Layer 8 of a small transformer language model trained on English Wikipedia (11 layers, counted from 0, width 64).
A neuron's activation on a vector x is SiLU(gate . x + bias) times (in . x + bias), where the dot is the dot product.

Input weights of the MLP neurons that the questions are about. A number n stands for n times 0.0088.
n3 gate (bias -0.125): 52 -9 28 -16 2 31 50 -20 -44 -33 -8 -20 34 9 23 -10 20 -6 -7 -36 55 31 -15 2 8 -6 6 -32 58 15 0 -14 3 28 -11 4 -3 -25 -4 32 6 -3 -4 -34 -10 3 2 13 60 2 -2 45 -19 -19 -14 -57 17 -2 66 16 42 11 6 -25
n18 gate (bias -0.098): 4 17 -15 -14 0 9 -26 0 -9 12 50 -3 -17 53 -4 34 11 -6 7 -68 -9 -9 -36 6 1 6 15 -28 9 20 -15 14 14 -20 -2 -9 29 -28 -11 25 -33 9 15 -7 8 4 -20 6 -1 -11 -32 26 -35 -17 48 -24 41 12 -35 17 43 -46 -1 -23
n23 gate (bias -0.073): -62 -7 -12 -35 -12 -10 1 -6 -2 -16 -31 14 -57 -17 32 33 -17 -26 -30 0 2 -23 6 49 -37 -36 8 -39 -4 10 -35 9 -40 -26 7 -2 -20 1 -51 -14 26 -17 16 16 10 10 18 4 16 18 -32 13 18 -25 30 3 -18 25 -16 -80 25 -26 -27 1
n30 gate (bias -0.018): 8 4 -11 -1 4 18 -13 28 8 -21 -37 -33 3 26 16 39 20 -5 40 -1 2 9 23 -35 -14 28 -16 0 -7 4 9 -18 -15 -17 15 8 1 5 29 8 48 -56 -8 -46 -30 1 -26 14 32 -26 16 -3 23 -1 36 16 4 1 -23 -40 -68 4 -24 11
n36 gate (bias -0.147): 2 7 28 -45 -4 3 -13 -2 22 -6 51 -10 16 -27 11 -32 9 48 12 -42 -17 22 -26 -16 -20 -27 31 2 -28 -33 -53 -40 15 -45 -11 38 -26 -58 -5 -19 13 6 18 -25 15 48 -18 16 4 7 -8 -35 -28 25 30 -4 -62 20 11 -28 -26 3 59 -2
n72 gate (bias -0.151): 5 -57 -18 -41 29 17 11 29 -5 40 -50 -6 11 40 29 16 3 -44 -41 -19 -10 -9 25 38 -31 -27 -5 -22 -6 -14 -24 -16 17 -17 1 -11 40 -27 -3 -12 21 -21 -53 -6 -18 -31 4 8 -9 65 34 -20 1 15 -8 15 16 -28 -23 0 -16 0 12 19
n77 gate (bias -0.029): -15 -28 -19 -58 38 41 -14 0 -15 -31 60 -14 56 1 10 -8 13 35 16 10 27 1 -22 -19 -12 -11 8 -30 7 -1 5 -4 5 -11 -9 50 -23 -13 -3 11 -32 -16 -25 43 -3 -8 -50 34 -19 11 8 -12 -18 -15 15 12 -17 9 20 -4 25 -10 6 -7
n83 gate (bias -0.065): -23 -41 0 -12 -3 -21 -7 9 -8 22 15 15 -1 -10 -31 16 -10 2 26 20 7 -19 -29 6 18 34 -18 5 10 9 1 7 14 -1 17 24 8 23 -3 -36 1 2 0 26 22 5 -2 0 19 8 6 -6 42 -33 -6 -5 -62 -25 -66 35 13 38 -8 22
n95 gate (bias -0.203): 4 38 -59 -38 -9 17 6 24 -62 15 -12 24 16 -9 28 32 -3 1 -13 2 29 -45 -20 22 -48 22 4 16 -8 -20 -9 -28 -23 -52 -31 4 29 -14 -20 -17 -37 13 2 42 -5 -29 27 9 14 19 10 -27 50 -15 6 9 -13 9 -49 18 -21 10 -18 31
n105 gate (bias -0.059): -13 -29 21 -5 19 5 49 26 28 6 -2 7 9 23 -2 -17 5 -37 -7 -23 60 -37 9 -13 13 26 -16 -47 -24 14 -21 -5 -9 -18 -8 -20 6 -13 25 -39 -29 30 -21 61 1 47 -29 23 23 -14 -12 -36 8 37 -14 9 -26 4 11 -38 -24 -11 -25 -25
n119 gate (bias -0.094): 24 4 14 -11 -49 -4 -22 -13 -10 16 15 6 -45 -11 51 1 7 57 -9 8 7 -37 -41 33 -9 23 23 14 -17 35 10 -32 9 1 27 14 0 4 -14 -36 -10 -20 9 -7 6 18 -27 16 9 -9 23 40 -20 -2 13 -39 13 0 -38 -68 4 -5 -32 -22
n120 gate (bias -0.086): -6 -31 -10 -41 33 25 -9 32 0 19 -7 -14 -15 19 -26 40 -13 -24 16 3 -18 26 35 -13 -21 19 34 -24 -46 43 32 -14 45 7 9 34 10 -33 -9 26 26 51 10 28 24 2 -33 -43 35 10 7 -47 30 -33 -4 2 25 -18 -35 -38 39 25 6 -8
n130 gate (bias -0.070): -12 9 2 -38 48 13 -12 -14 -10 -17 14 36 -33 10 -18 -1 -57 44 32 -1 11 43 45 -6 20 -32 0 -26 12 -8 -41 -8 -1 -16 -21 12 -8 -5 14 -46 6 6 -1 -20 -14 -7 2 18 -6 19 30 2 31 -19 7 -7 23 1 -3 -64 -19 -3 1 9
n138 gate (bias -0.173): 25 -23 -14 7 16 -4 -39 -23 -15 8 72 24 7 -67 3 15 -23 19 16 -14 -36 -20 13 2 -50 50 -19 39 16 18 -7 14 31 -12 22 -19 -27 3 2 32 -34 -35 -19 11 -35 5 -12 16 -11 24 -17 -36 41 -11 36 -23 -13 -14 11 -16 -29 9 -2 -25
n140 gate (bias -0.067): -45 5 -2 -31 -21 5 13 16 21 7 -5 8 26 -30 17 -9 -8 8 29 -45 38 18 29 43 -4 -44 -59 13 -26 -16 16 7 28 -17 13 36 16 -7 -25 6 -46 -11 27 7 -16 4 -17 38 5 25 27 13 15 -24 38 24 32 41 -60 -24 -9 23 -41 -1
n155 gate (bias -0.122): -34 10 -19 9 10 -14 3 24 -34 -15 -36 18 44 -18 27 -33 -25 18 -13 3 40 37 18 23 1 22 -19 29 -9 32 0 8 12 32 -6 -15 -37 -27 -20 -18 15 39 -16 -19 -10 -21 -5 20 -15 -8 3 -27 18 0 -21 -50 4 -26 48 -36 -15 -1 5 -22
n166 gate (bias -0.105): -19 -23 -14 -28 -19 13 2 58 -24 -19 36 -11 -4 -17 30 -5 6 -17 -5 -19 9 8 35 54 -47 -18 10 -2 -25 31 16 35 0 22 53 6 6 -6 5 -34 -42 9 -19 12 20 -11 17 11 10 -2 -7 -2 -10 -55 21 -25 3 10 -52 -6 -10 12 -45 -12
n170 gate (bias 0.031): -2 -13 4 12 -9 21 -3 34 3 -3 -10 19 12 34 15 28 21 19 27 19 -20 5 38 -27 -42 -15 -18 2 -8 -9 20 -11 -29 -15 3 52 11 -33 -12 -16 26 -1 13 21 9 8 -12 -15 -4 -19 5 -9 12 -58 35 8 -14 39 -27 34 19 37 -7 -19
n185 gate (bias 0.089): -21 1 -11 -20 -13 17 52 11 6 38 -9 -42 1 -27 22 -28 -37 42 -1 -43 9 -28 29 -20 13 2 -7 -24 -27 6 -24 -3 10 -9 19 -7 20 -20 3 -11 7 25 34 9 16 -23 -10 16 15 4 13 -10 -12 -5 -18 -12 -20 -29 -51 -20 -36 8 26 13
n186 gate (bias 0.042): -29 7 -1 20 7 -11 26 0 -23 26 -19 -11 -28 -60 -12 -10 1 -15 6 1 31 22 4 16 19 47 -30 1 14 5 10 5 30 27 -16 -20 -13 -4 -9 16 36 35 -31 32 21 -14 -15 48 55 -3 65 38 15 -30 7 -28 8 25 -7 4 4 50 -15 10
n192 gate (bias -0.184): 48 -36 -41 1 -48 -20 -23 6 -29 17 17 26 31 -28 1 -56 30 0 -24 25 26 -6 5 -35 2 15 -47 7 15 5 -21 38 22 -3 -10 38 -40 1 31 26 15 -20 -23 -21 -8 -10 3 -35 34 14 -10 -29 -32 -28 24 23 5 -9 -22 18 -1 -2 -1 -21
n226 gate (bias -0.173): -5 1 -26 -40 -24 -6 25 5 8 -36 -10 -9 14 -34 1 -10 -13 -5 9 25 -22 55 -1 7 17 6 -6 26 -5 8 25 19 0 -11 55 -17 -4 12 -17 44 15 21 -36 -33 -12 14 33 11 8 24 -1 -27 -5 -35 -41 14 1 1 29 -43 32 2 -3 -48
n228 gate (bias -0.068): 42 -16 -34 16 33 56 -7 33 -2 -14 -24 10 -14 13 -36 -2 12 16 7 18 -18 -19 -23 19 14 20 2 -26 -3 5 7 -5 20 0 4 -15 0 1 1 63 -20 18 2 -11 -19 17 -19 59 51 -70 27 17 -26 -18 16 -5 22 21 -12 -29 20 35 -25 30
n229 gate (bias -0.190): 6 56 29 -42 25 20 4 -9 -28 36 -8 -27 -27 -44 6 -10 -38 49 43 -26 1 -15 -8 6 19 14 -3 1 25 4 8 -37 -34 -17 21 -5 0 21 24 -32 43 -43 17 -15 21 -6 2 -36 44 -43 13 26 -6 -32 -13 -12 -41 24 -25 -24 -18 5 -7 16
n233 gate (bias -0.198): -20 19 13 -32 39 -14 19 36 10 6 5 1 -8 -11 31 47 9 -37 -20 34 36 -3 56 8 9 22 -2 13 -36 40 3 -21 38 -22 12 -26 23 3 -29 2 13 20 53 13 13 -9 -43 42 19 6 24 7 46 -47 -9 -13 -49 27 8 4 -7 -37 -18 6
n252 gate (bias -0.096): -3 -11 12 15 9 24 6 8 -28 21 -20 -33 30 -9 -34 -26 -21 -42 17 -59 14 20 36 28 -5 -2 24 -16 29 4 -23 34 -4 -55 -1 -14 -4 -39 32 -38 28 28 -44 17 7 5 11 0 23 50 26 -2 -17 -10 -13 -51 -21 -26 -8 4 -22 -8 26 -18
n3 in (bias -0.128): 14 -16 11 8 -5 -6 12 56 -29 7 19 1 14 16 -6 20 -38 23 -5 15 -39 -27 25 38 16 4 -24 4 -7 -14 -7 73 -16 -23 11 -18 2 17 -9 -25 -16 35 19 -20 23 -10 -36 30 29 -12 23 27 -27 -5 -7 -15 -9 -24 30 23 -26 25 -7 1
n18 in (bias -0.053): 6 2 31 5 -30 -25 -24 1 -9 -16 3 -5 4 -32 23 -25 -43 7 10 -44 1 -17 -18 20 -17 -45 -13 -24 2 12 -17 55 -9 40 25 -15 16 -10 9 38 -35 14 3 13 -8 -53 -2 24 -8 -5 -14 -9 -3 -34 10 -9 -3 -6 3 -15 -19 11 42 -14
n23 in (bias 0.001): -18 34 51 -18 14 -25 -6 34 -12 9 17 -35 19 -15 -29 14 7 -7 -6 -8 -19 0 -7 -26 4 11 18 -27 -11 -12 29 14 -7 -28 -31 13 55 16 -40 -4 -41 -26 -13 -6 18 7 17 -67 -22 62 -30 -21 -1 -12 -36 -1 -30 -42 2 -7 16 -11 9 -15
n30 in (bias 0.002): 6 -16 16 5 6 -4 5 -36 10 4 -5 25 -8 -6 17 41 -8 3 7 37 21 11 10 -43 14 -8 14 -30 24 -5 -18 -19 -16 -7 -50 -15 -10 -12 -20 4 -17 11 0 -17 -30 22 -41 51 -8 48 -37 -1 4 -29 -21 31 -2 -1 -3 -18 -6 15 -26 29
n36 in (bias 0.081): -5 -8 56 -42 24 3 22 13 48 -5 -11 44 -5 -2 5 -19 -27 -29 -39 11 21 24 26 50 -32 44 2 -2 18 -18 30 -7 13 12 4 42 13 -26 20 7 11 6 -2 -4 -24 -14 38 -9 5 4 30 22 -4 17 -5 -25 94 -3 27 -7 5 -1 18 12
n72 in (bias -0.020): -5 -8 20 33 16 7 -51 -18 15 33 -49 8 -37 14 14 5 3 5 15 -37 8 -28 5 6 -14 33 11 11 -3 -16 -3 -38 34 7 -13 27 -7 -8 27 21 -13 19 -25 3 24 23 5 26 27 -64 10 44 22 -7 18 31 -5 13 -11 -9 1 -15 3 -5
n77 in (bias 0.075): 12 -23 -15 42 -9 14 7 20 -15 22 -7 -5 15 2 6 15 1 28 22 4 10 20 12 -9 -31 -4 18 31 2 -16 11 6 -4 26 29 -7 -19 40 -5 17 -6 26 -70 -27 -2 23 7 -3 -12 12 -26 -27 -26 2 13 -10 14 -7 -26 -15 11 -5 -20 48
n83 in (bias -0.051): -24 4 -13 -13 -44 -12 22 16 -14 7 33 11 12 2 12 -4 7 1 -6 25 -16 -25 -22 -23 28 -2 25 -13 5 -6 -20 -9 -7 -19 -4 16 10 -9 -16 -23 -7 -8 11 -39 -23 -4 4 -8 -25 -28 1 -77 14 -51 -1 -34 -14 2 1 -10 -10 -13 9 -25
n95 in (bias 0.109): -25 -1 24 -37 5 -46 -10 -11 -11 50 3 -35 12 -27 -14 17 -24 -5 38 39 -7 -7 29 -9 5 36 -2 9 -4 22 26 39 23 -19 4 14 -14 28 5 18 -12 28 0 28 35 -18 1 -3 -28 15 8 -7 -1 -13 17 -32 -36 8 38 1 -12 -17 39 -4
n105 in (bias 0.035): -40 -3 -6 0 -8 14 -11 -21 -12 -27 20 31 13 -21 0 32 -12 16 41 -51 19 0 -7 1 -34 2 -3 1 -22 10 -48 -9 -13 -13 -20 -7 -10 -1 -26 -38 19 -22 -31 34 9 2 18 -18 31 9 -19 4 16 35 -3 -16 36 8 -15 0 8 5 33 -20
n119 in (bias -0.024): 27 16 46 -1 15 -34 36 -25 -39 -9 5 18 -51 -28 -19 -3 -9 -17 5 6 8 20 -25 10 23 5 14 32 3 53 39 8 -28 3 15 19 -5 19 -17 -16 3 28 -3 -1 -15 -23 -17 -48 23 29 -27 -1 0 -27 19 -1 -7 -32 -12 13 7 34 -26 -4
n120 in (bias -0.045): -33 -11 41 -10 10 -2 -5 18 -1 -33 -37 17 12 8 -15 34 8 -19 4 -30 4 11 -29 61 -15 -4 -29 -31 12 23 -7 20 29 25 24 -54 -6 -6 24 -2 -8 1 -42 -3 -4 -12 -21 -7 55 -5 34 8 8 -6 3 45 34 -25 35 -37 16 -1 1 -9
n130 in (bias -0.022): -28 -19 20 15 -10 3 -1 -3 -5 -19 17 -23 -35 14 -33 35 -1 -20 -13 -20 0 3 -14 26 -27 -26 -68 7 29 -2 -17 10 -15 -24 -9 -24 17 7 29 25 -13 7 -21 11 -39 12 -1 -11 27 11 -17 -30 32 24 -13 -22 7 -1 11 6 -45 -31 -46 -13
n138 in (bias 0.053): 15 32 9 28 23 -4 -1 -23 -36 -18 1 5 53 -14 8 14 -12 -16 -6 -47 27 -30 -24 7 -46 -31 18 -16 -5 -18 27 -1 -45 -37 2 27 -24 -26 41 33 -56 11 9 0 17 -27 -28 4 10 14 -23 31 -5 20 -18 8 10 -2 8 18 -14 -37 -10 -12
n140 in (bias 0.075): -38 11 22 11 49 -1 6 -25 0 25 9 -47 60 38 1 21 -5 -41 -5 0 -13 -12 1 -10 -28 29 -1 4 -19 -22 15 10 -9 -2 -11 46 -7 40 11 13 17 -35 -13 46 -5 -20 -24 -17 -8 -21 48 -23 -28 6 3 -9 17 -22 -32 38 -13 -1 1 -20
n155 in (bias -0.041): 10 -11 -8 17 -9 -13 4 -43 -12 -22 -37 -46 50 6 21 -3 -3 -33 -9 -45 59 4 -6 9 -15 4 -6 -6 -37 -44 -10 16 -17 -13 -23 -34 4 -16 4 -6 -25 -52 -5 14 -8 -25 19 29 -26 25 -31 -8 -13 -1 -18 -6 -12 -15 -20 -50 11 27 39 4
n166 in (bias -0.143): -3 16 50 -10 -23 -4 26 7 -13 37 -36 25 10 12 4 30 -26 -55 -21 -32 10 -46 11 -8 17 -12 -10 24 -34 -12 -13 16 -13 20 13 -29 -43 2 9 23 40 2 16 8 15 -26 -13 -6 -22 25 -5 28 -30 -7 -36 20 31 -21 7 -17 3 14 20 27
n170 in (bias 0.070): 23 21 -15 1 -19 -10 10 -17 -10 -2 -11 7 -3 -8 -26 -1 -31 -17 8 -4 37 -19 21 30 19 -18 -24 -7 -8 -17 7 26 6 -30 -15 13 -31 30 51 8 -37 3 37 2 42 -22 1 -7 1 24 23 -18 -9 37 -43 33 -5 7 8 10 -26 -6 20 -2
n185 in (bias 0.027): 7 12 -17 -38 1 -3 -28 -9 15 16 -12 22 30 -28 20 -39 -18 18 6 -18 11 9 -26 -11 -8 15 0 -7 -29 1 3 -43 11 -25 46 -15 7 -17 17 19 34 29 -3 16 -7 30 45 16 31 -26 13 47 -14 18 18 26 -14 -34 -17 -18 33 -12 -3 29
n186 in (bias 0.179): -19 17 43 -48 -17 -62 32 -8 25 -15 27 9 -4 -29 -10 18 27 -33 10 13 -49 8 26 -17 -20 -14 -15 -39 -13 25 40 -8 0 21 52 -20 18 -10 -21 -47 7 -6 28 -10 -2 -1 -27 7 -7 -27 -13 6 4 5 -2 21 20 5 -3 1 22 -44 -1 33
n192 in (bias -0.067): 7 -21 -32 15 -11 -42 6 10 -18 -36 -10 3 20 10 -3 35 -22 -27 -27 8 -5 13 48 11 8 -9 -16 10 30 14 34 -24 24 -30 -1 -14 -7 48 -13 -36 -14 -36 22 -3 -13 -8 -23 5 20 12 -13 -31 18 -20 -10 26 -28 -18 -13 7 -4 -5 -32 25
n226 in (bias -0.068): -29 -21 36 -54 -6 -19 9 5 -3 35 11 8 1 -9 3 6 34 -9 10 -27 34 14 -5 -4 -1 -10 -18 -7 12 -19 6 42 -33 0 45 8 -4 30 -34 -44 3 1 22 -33 5 28 14 10 -28 21 24 29 -8 -23 -15 11 16 12 -9 -17 14 57 0 -24
n228 in (bias -0.078): 22 10 6 11 -5 10 15 -6 15 8 17 -20 -33 9 8 18 22 -14 -40 4 -30 -17 -7 -27 12 38 -9 -27 -18 -4 -8 52 -18 46 -6 -39 -58 2 21 19 -13 -45 -4 -27 9 13 20 26 18 -11 -12 -2 6 1 47 -5 -36 -39 -10 33 53 -4 -35 -24
n229 in (bias 0.042): 36 32 -42 44 2 26 -20 -1 6 -39 -25 -37 37 -15 -27 -23 -24 -32 -16 -31 35 -20 3 -16 15 -1 9 -11 3 -17 18 -26 -10 -14 -49 5 -5 26 18 -10 -1 21 -21 -3 -12 21 16 26 1 36 -13 -50 -26 -20 -36 9 -48 -52 -14 -6 -9 -31 19 -7
n233 in (bias 0.008): -57 47 10 -18 -13 -12 22 4 5 -32 10 17 -19 -14 -23 -13 -5 -31 -1 -39 -6 -19 47 5 33 6 24 -20 -3 12 3 4 12 0 9 -51 46 -44 -30 9 24 -3 27 -16 18 21 -8 11 -25 -15 -11 3 -4 9 -22 10 -30 30 1 -3 -16 -7 -35 16
n252 in (bias 0.039): -5 43 27 22 -5 9 -7 -1 8 30 -15 3 -10 5 4 22 -27 49 -1 -37 -22 12 10 11 8 40 -22 4 30 -37 34 17 12 -1 5 -28 -54 -33 -2 -1 2 5 -17 12 -17 -64 7 -14 23 -55 20 9 5 20 -19 -5 8 -3 8 10 -29 -2 -14 -9

Each question shows a token from some text and the vector x that enters the MLP there. A number n stands for n times 0.038.

" |": -39 8 -3 -7 -12 34 -21 -12 -16 -8 -46 -12 28 18 2 2 27 34 28 -19 4 -17 -15 -3 -38 -9 -11 -1 16 0 -1 29 0 75 15 11 5 13 -20 -10 -31 25 27 -28 37 -10 11 3 1 12 -9 -10 -4 6 4 29 11 -35 -38 -2 15 -21 -20 17
The neuron with the highest activation: n18

"s": -24 28 -7 -1 18 3 9 2 20 -9 -19 11 65 0 27 -19 14 -1 11 9 -11 -42 5 26 7 -2 25 -8 6 27 11 9 43 16 -12 18 15 -21 0 -24 -62 5 23 -32 9 -22 -11 -10 26 1 -3 27 -9 16 -37 33 0 5 -13 15 9 26 -16 -23
Which neuron fires most, and how strongly? n140, at about 1.2

" Na": 12 7 30 -16 12 -4 -10 -19 20 -1 -12 -2 6 -48 -32 31 34 26 -20 4 -17 -4 7 -45 45 -11 5 25 33 14 0 -21 1 15 -39 24 29 27 20 -33 -62 52 -8 -6 -27 -20 11 22 -20 31 -27 -5 8 -15 -12 -8 -18 -43 -1 2 17 3 -52 18
Which neuron fires most, and how strongly? n83, at about 1

" Bel": 10 -25 3 9 -3 -40 -2 -48 35 8 -24 -2 27 -10 -6 -14 40 -3 7 5 -13 -8 14 -19 24 19 4 -14 -11 37 -8 -9 0 42 -20 -17 23 19 54 4 -32 -3 19 -29 -22 -34 -9 7 -30 52 -55 11 15 -28 6 -23 21 -22 -15 -23 35 -41 5 13
Which three neurons fire most, strongest first? n18, n252, n192

" ca": 14 13 25 19 2 20 9 -22 -27 3 8 -9 12 -34 -19 33 54 2 4 -1 -37 -24 25 -1 18 -21 -37 41 17 22 21 -9 -6 -26 -3 -26 11 3 44 -21 -69 29 -15 21 5 -26 23 0 -8 -7 -18 33 59 6 -21 -6 -10 34 7 23 10 31 -49 30
Which three neurons fire most, strongest first? n138, n95, n186

"er": -18 -37 -38 8 -25 15 9 -12 14 20 -21 -27 70 13 19 -9 -23 -14 28 10 -27 -16 10 20 -6 -1 -7 40 -11 25 23 10 36 7 5 -9 19 6 -11 -19 -1 -1 43 20 14 -6 5 22 10 20 -9 -11 -18 -19 11 34 -8 -16 33 -8 12 9 -12 10
Which three neurons fire most, strongest first? n140, n155, n185

" win": -25 -3 -27 6 -18 8 35 -16 2 8 -1 -36 35 -45 -10 -14 1 -36 -18 15 -7 -12 2 15 13 -12 26 4 -35 43 19 18 3 26 -28 -21 47 30 41 -24 -39 30 -4 -17 37 6 -2 -8 -1 -5 -58 11 20 10 0 -16 7 13 39 -2 -20 -4 -5 43
Which neuron fires most, and how strongly? n233, at about 1.1

"st": -18 50 52 -36 -11 15 -6 -30 2 20 3 -8 25 16 -40 -2 -3 7 -15 8 4 24 9 -20 -7 -1 16 -21 46 9 14 58 -3 -48 35 8 16 43 -17 -16 0 -50 13 -21 -4 40 6 -20 16 -5 3 30 18 -19 -35 -27 -7 7 43 8 -6 -13 13 -2
Which three neurons fire most, strongest first? n226, n3, n252

"ri": -36 -93 0 20 18 -19 4 -2 5 -5 -2 13 14 -31 -1 14 11 34 24 47 -40 34 29 -15 -25 -7 -27 48 9 -5 6 -38 -13 -2 8 24 5 9 37 -41 -13 -5 -5 -11 -24 -7 -1 -43 -5 5 8 31 7 -8 -15 -16 -2 -15 55 -36 0 -9 7 13
The neuron with the highest activation: n130

"The": 28 -17 7 -27 -24 10 0 -11 -12 37 -70 -9 24 -16 3 -7 20 12 66 21 -26 -59 16 -7 -30 6 1 2 27 -6 -5 -1 -16 23 0 2 12 13 7 -14 -9 12 -12 -8 -8 14 1 -3 -14 20 -6 -2 -8 40 5 22 21 6 -24 -10 -33 -55 -36 -15
Which three neurons fire most, strongest first? n72, n30, n95

"il": -1 8 -23 7 44 -41 -19 -27 -2 13 10 -15 40 -12 14 12 1 -15 10 3 -34 -13 32 1 13 12 -17 -17 -6 -11 32 -41 10 -35 -43 19 16 39 0 35 -17 15 51 -23 -11 -20 18 12 -6 14 -14 12 19 14 40 -20 29 -15 21 -8 66 19 0 -7
The neuron with the highest activation: n138

" A": -30 6 43 10 -22 -2 -8 -5 32 -4 6 -12 20 -17 16 -15 -9 15 44 4 -34 -34 17 -11 46 -42 9 21 41 -6 10 14 -27 14 28 11 24 10 13 -33 -17 21 31 -4 -20 -1 -16 -22 -2 32 -15 -23 55 -46 -37 55 18 28 1 4 13 -17 -22 14
The neuron with the highest activation: n83

"-": -21 -2 -4 25 -9 8 18 -52 28 -31 20 -9 14 26 24 13 -31 10 -13 27 -37 -83 19 -16 19 -33 7 4 28 57 17 14 -23 29 3 0 -28 48 27 -4 -13 17 -8 14 4 3 10 -1 0 9 21 3 39 2 22 27 -17 -5 26 -6 29 1 -14 1
The neuron with the highest activation: n155

"L": -3 -13 26 6 -8 7 -34 -21 40 -10 10 4 43 -12 -8 13 0 42 19 6 -1 -18 -6 -10 6 33 22 -2 -14 20 -11 28 -28 -1 -28 -22 46 43 13 -26 3 -36 5 -10 19 -35 24 21 19 20 2 1 3 -17 -22 11 1 42 41 19 9 20 -46 47
The neuron with the highest activation: n30

"g": 9 13 -6 -15 -51 29 26 -25 7 10 0 18 41 5 -15 12 47 -12 35 17 -43 -12 45 3 13 11 27 27 22 10 -17 16 -17 -36 24 13 43 28 -30 15 -1 15 3 -29 47 5 33 14 14 31 -8 -8 -10 -56 0 -1 3 -8 -1 7 2 21 15 -33
The neuron with the highest activation: n226

"n": 6 -17 30 9 5 29 -31 17 16 28 1 -14 43 6 -25 -12 22 -2 -25 10 16 0 35 42 -16 7 -36 3 56 -16 -7 1 -5 -3 -10 -1 27 32 39 -2 -36 -17 -26 25 -6 -4 -3 1 -1 -7 -55 8 14 -38 11 22 -17 -25 34 29 24 -44 31 -3
Which neuron fires most, and how strongly? n192, at about 2.4

" third": -27 -39 -40 8 6 -9 26 -26 3 -3 -17 -26 37 -1 -13 2 -23 -45 41 4 13 -3 -1 -3 9 -23 49 -7 -1 -17 17 22 -25 13 -24 26 -31 6 25 -34 -29 37 2 -28 49 8 -14 -8 -19 13 4 31 4 14 -35 35 15 4 10 18 -4 -49 14 19
The neuron with the highest activation: n77

"ter": -31 -7 1 19 -4 4 -10 12 10 5 -3 -23 36 -8 -42 7 3 -6 -32 16 -37 -22 16 -17 26 15 -24 30 12 11 6 11 -48 -25 -40 29 -8 9 -9 6 -52 -5 12 21 33 1 5 30 25 0 3 17 34 -20 -1 50 18 8 28 26 54 18 -44 48
The neuron with the highest activation: n228

" and": -13 -11 4 2 18 15 -19 3 -7 6 -23 -8 51 -52 18 4 19 -16 36 15 -11 -51 -19 -4 -30 15 41 -16 37 27 32 6 4 54 23 0 31 -11 -7 -18 -14 25 -6 -25 -8 2 -25 -15 -27 -13 -18 -5 -12 -4 13 34 2 -13 -5 -25 -5 0 -8 8
Which neuron fires most, and how strongly? n77, at about 2.6

"ce": -14 30 -15 30 -22 12 -12 10 34 3 -21 -31 28 -20 -52 12 -4 -8 8 -13 -3 -15 12 -45 13 -33 -53 5 28 7 16 -12 -19 11 4 -13 -22 -16 -9 -52 -32 -3 -16 -7 -1 9 42 28 26 -35 -34 11 41 23 -37 47 14 -17 19 -45 -4 36 12 13
Which three neurons fire most, strongest first? n105, n30, n155

"ia": -21 -25 3 5 4 31 5 15 5 22 1 5 74 14 5 -15 7 -16 -14 -19 14 -20 4 6 22 -11 9 27 5 11 17 -16 28 0 8 26 16 15 -9 9 -29 30 20 2 -4 -30 17 -13 14 2 -37 2 -30 6 10 45 5 -4 39 -8 29 11 -18 13
The neuron with the highest activation: n77

" the": -7 -33 5 -33 -38 3 -7 18 -21 33 -61 -23 30 -22 -21 -20 12 -6 50 11 -49 -69 24 -19 -4 17 6 5 28 5 12 10 -6 30 -12 -15 1 12 11 -8 -16 2 -15 5 0 12 -6 -11 -19 9 -17 -11 -10 34 6 22 9 -19 -17 -5 -12 -42 -49 -10
The neuron with the highest activation: n72

" N": 26 -1 -7 0 -22 6 -19 -41 53 -12 18 19 21 -33 12 7 -11 39 33 0 2 -18 36 6 24 21 2 -6 29 -18 16 36 50 46 1 26 42 46 21 -34 1 5 -12 -28 4 -18 -7 20 11 32 -33 25 12 -11 -11 13 -9 16 -26 -6 8 -5 -13 30
Which neuron fires most, and how strongly? n192, at about 1.2

"van": -32 -28 7 10 -40 -14 -15 44 35 19 -18 -12 29 -36 -18 12 32 -17 -16 -6 -31 -21 5 16 -29 -23 -24 3 -45 4 47 -65 36 39 -52 17 29 1 -22 -19 -30 0 10 2 -2 4 25 -15 -21 -4 -17 22 3 3 -4 -10 27 -5 10 -6 9 -25 -10 36
The neuron with the highest activation: n72

" in": -23 31 7 -41 29 29 -9 -33 4 6 -39 3 19 -42 -21 1 33 -30 1 -2 -39 -23 -3 -6 1 -15 18 -12 24 11 40 -25 -24 52 25 3 13 13 32 -29 -8 60 -22 16 -4 -28 -34 -3 -3 10 -12 40 3 -3 17 17 4 -24 -30 13 10 -2 -22 11
The neuron with the highest activation: n186

"ft": -28 -42 -42 -12 -46 -20 8 -8 -2 4 24 5 38 -25 15 -22 34 -17 35 28 -30 -33 -9 8 4 -18 33 5 -16 -6 18 0 -5 -12 1 15 9 -7 0 9 -48 -4 -5 18 3 10 -2 -43 -36 26 19 30 9 -2 2 57 -3 -16 24 54 -19 -29 -23 -15
Which neuron fires most, and how strongly? n95, at about 1.8

"ve": -50 -1 -19 26 -31 20 16 0 8 19 -12 -9 64 -36 34 -14 13 -16 23 24 -13 -16 -20 12 15 2 12 16 -17 43 36 -20 11 3 4 -5 10 -10 -7 12 -20 35 1 -14 -5 14 -16 -18 -16 2 -11 15 17 -5 -8 33 -9 -34 23 25 -10 -18 -25 4
Which neuron fires most, and how strongly? n233, at about 1

".": -37 27 -20 13 2 13 -37 -45 -41 -1 -23 19 34 -5 -27 -2 14 -5 35 -7 -27 -10 -18 7 -35 -12 31 -5 2 1 -15 12 6 64 29 17 2 13 -12 -18 7 3 39 -9 -5 -4 8 3 8 -22 -34 47 -13 -2 46 29 -28 -11 -16 -40 0 -15 -6 -12
Which neuron fires most, and how strongly? n18, at about 2.2

" Wal": 12 -9 35 21 32 13 3 -27 -17 8 -4 13 27 -22 8 -9 42 0 14 15 -8 -23 20 -20 52 -14 -47 -29 -16 19 23 -69 27 -18 -44 2 3 42 25 13 -65 2 5 -15 28 -6 17 14 7 -13 -23 15 41 -12 13 -35 -1 -10 19 -17 10 9 -17 4
The neuron with the highest activation: n228

" has": 13 -15 21 -1 27 12 -16 -14 38 9 -10 10 56 -41 6 -26 27 -12 -5 7 -22 -23 -20 43 -15 -11 39 -26 29 29 12 40 2 13 16 -15 18 -3 -21 -1 -16 20 25 -38 35 12 -40 -5 -7 -15 -24 13 22 25 -9 4 17 -14 -42 -5 -8 -14 -6 -28
Which neuron fires most, and how strongly? n18, at about 1.8

" with": -3 13 -8 -45 11 -7 12 -34 14 3 -26 -21 48 -45 17 1 26 2 0 -5 -9 -48 -20 19 0 15 35 -32 18 20 32 1 19 58 56 25 18 6 0 -16 -9 27 -15 16 2 -5 -32 -16 -19 14 -31 23 8 11 -9 10 10 -14 -27 -6 -22 14 -5 -4
The neuron with the highest activation: n119

"ated": -38 -33 -30 -29 -28 18 15 19 2 24 -21 -5 53 -21 -5 -25 41 -21 22 -10 21 -50 -21 38 3 -8 64 -6 10 33 22 -31 17 30 -9 -3 8 7 5 -12 -1 28 -15 -14 -7 -1 1 -19 5 -9 -2 39 -16 29 -16 -7 -1 -14 14 3 -7 -14 -21 10
The two highest activations, in order: n185, n72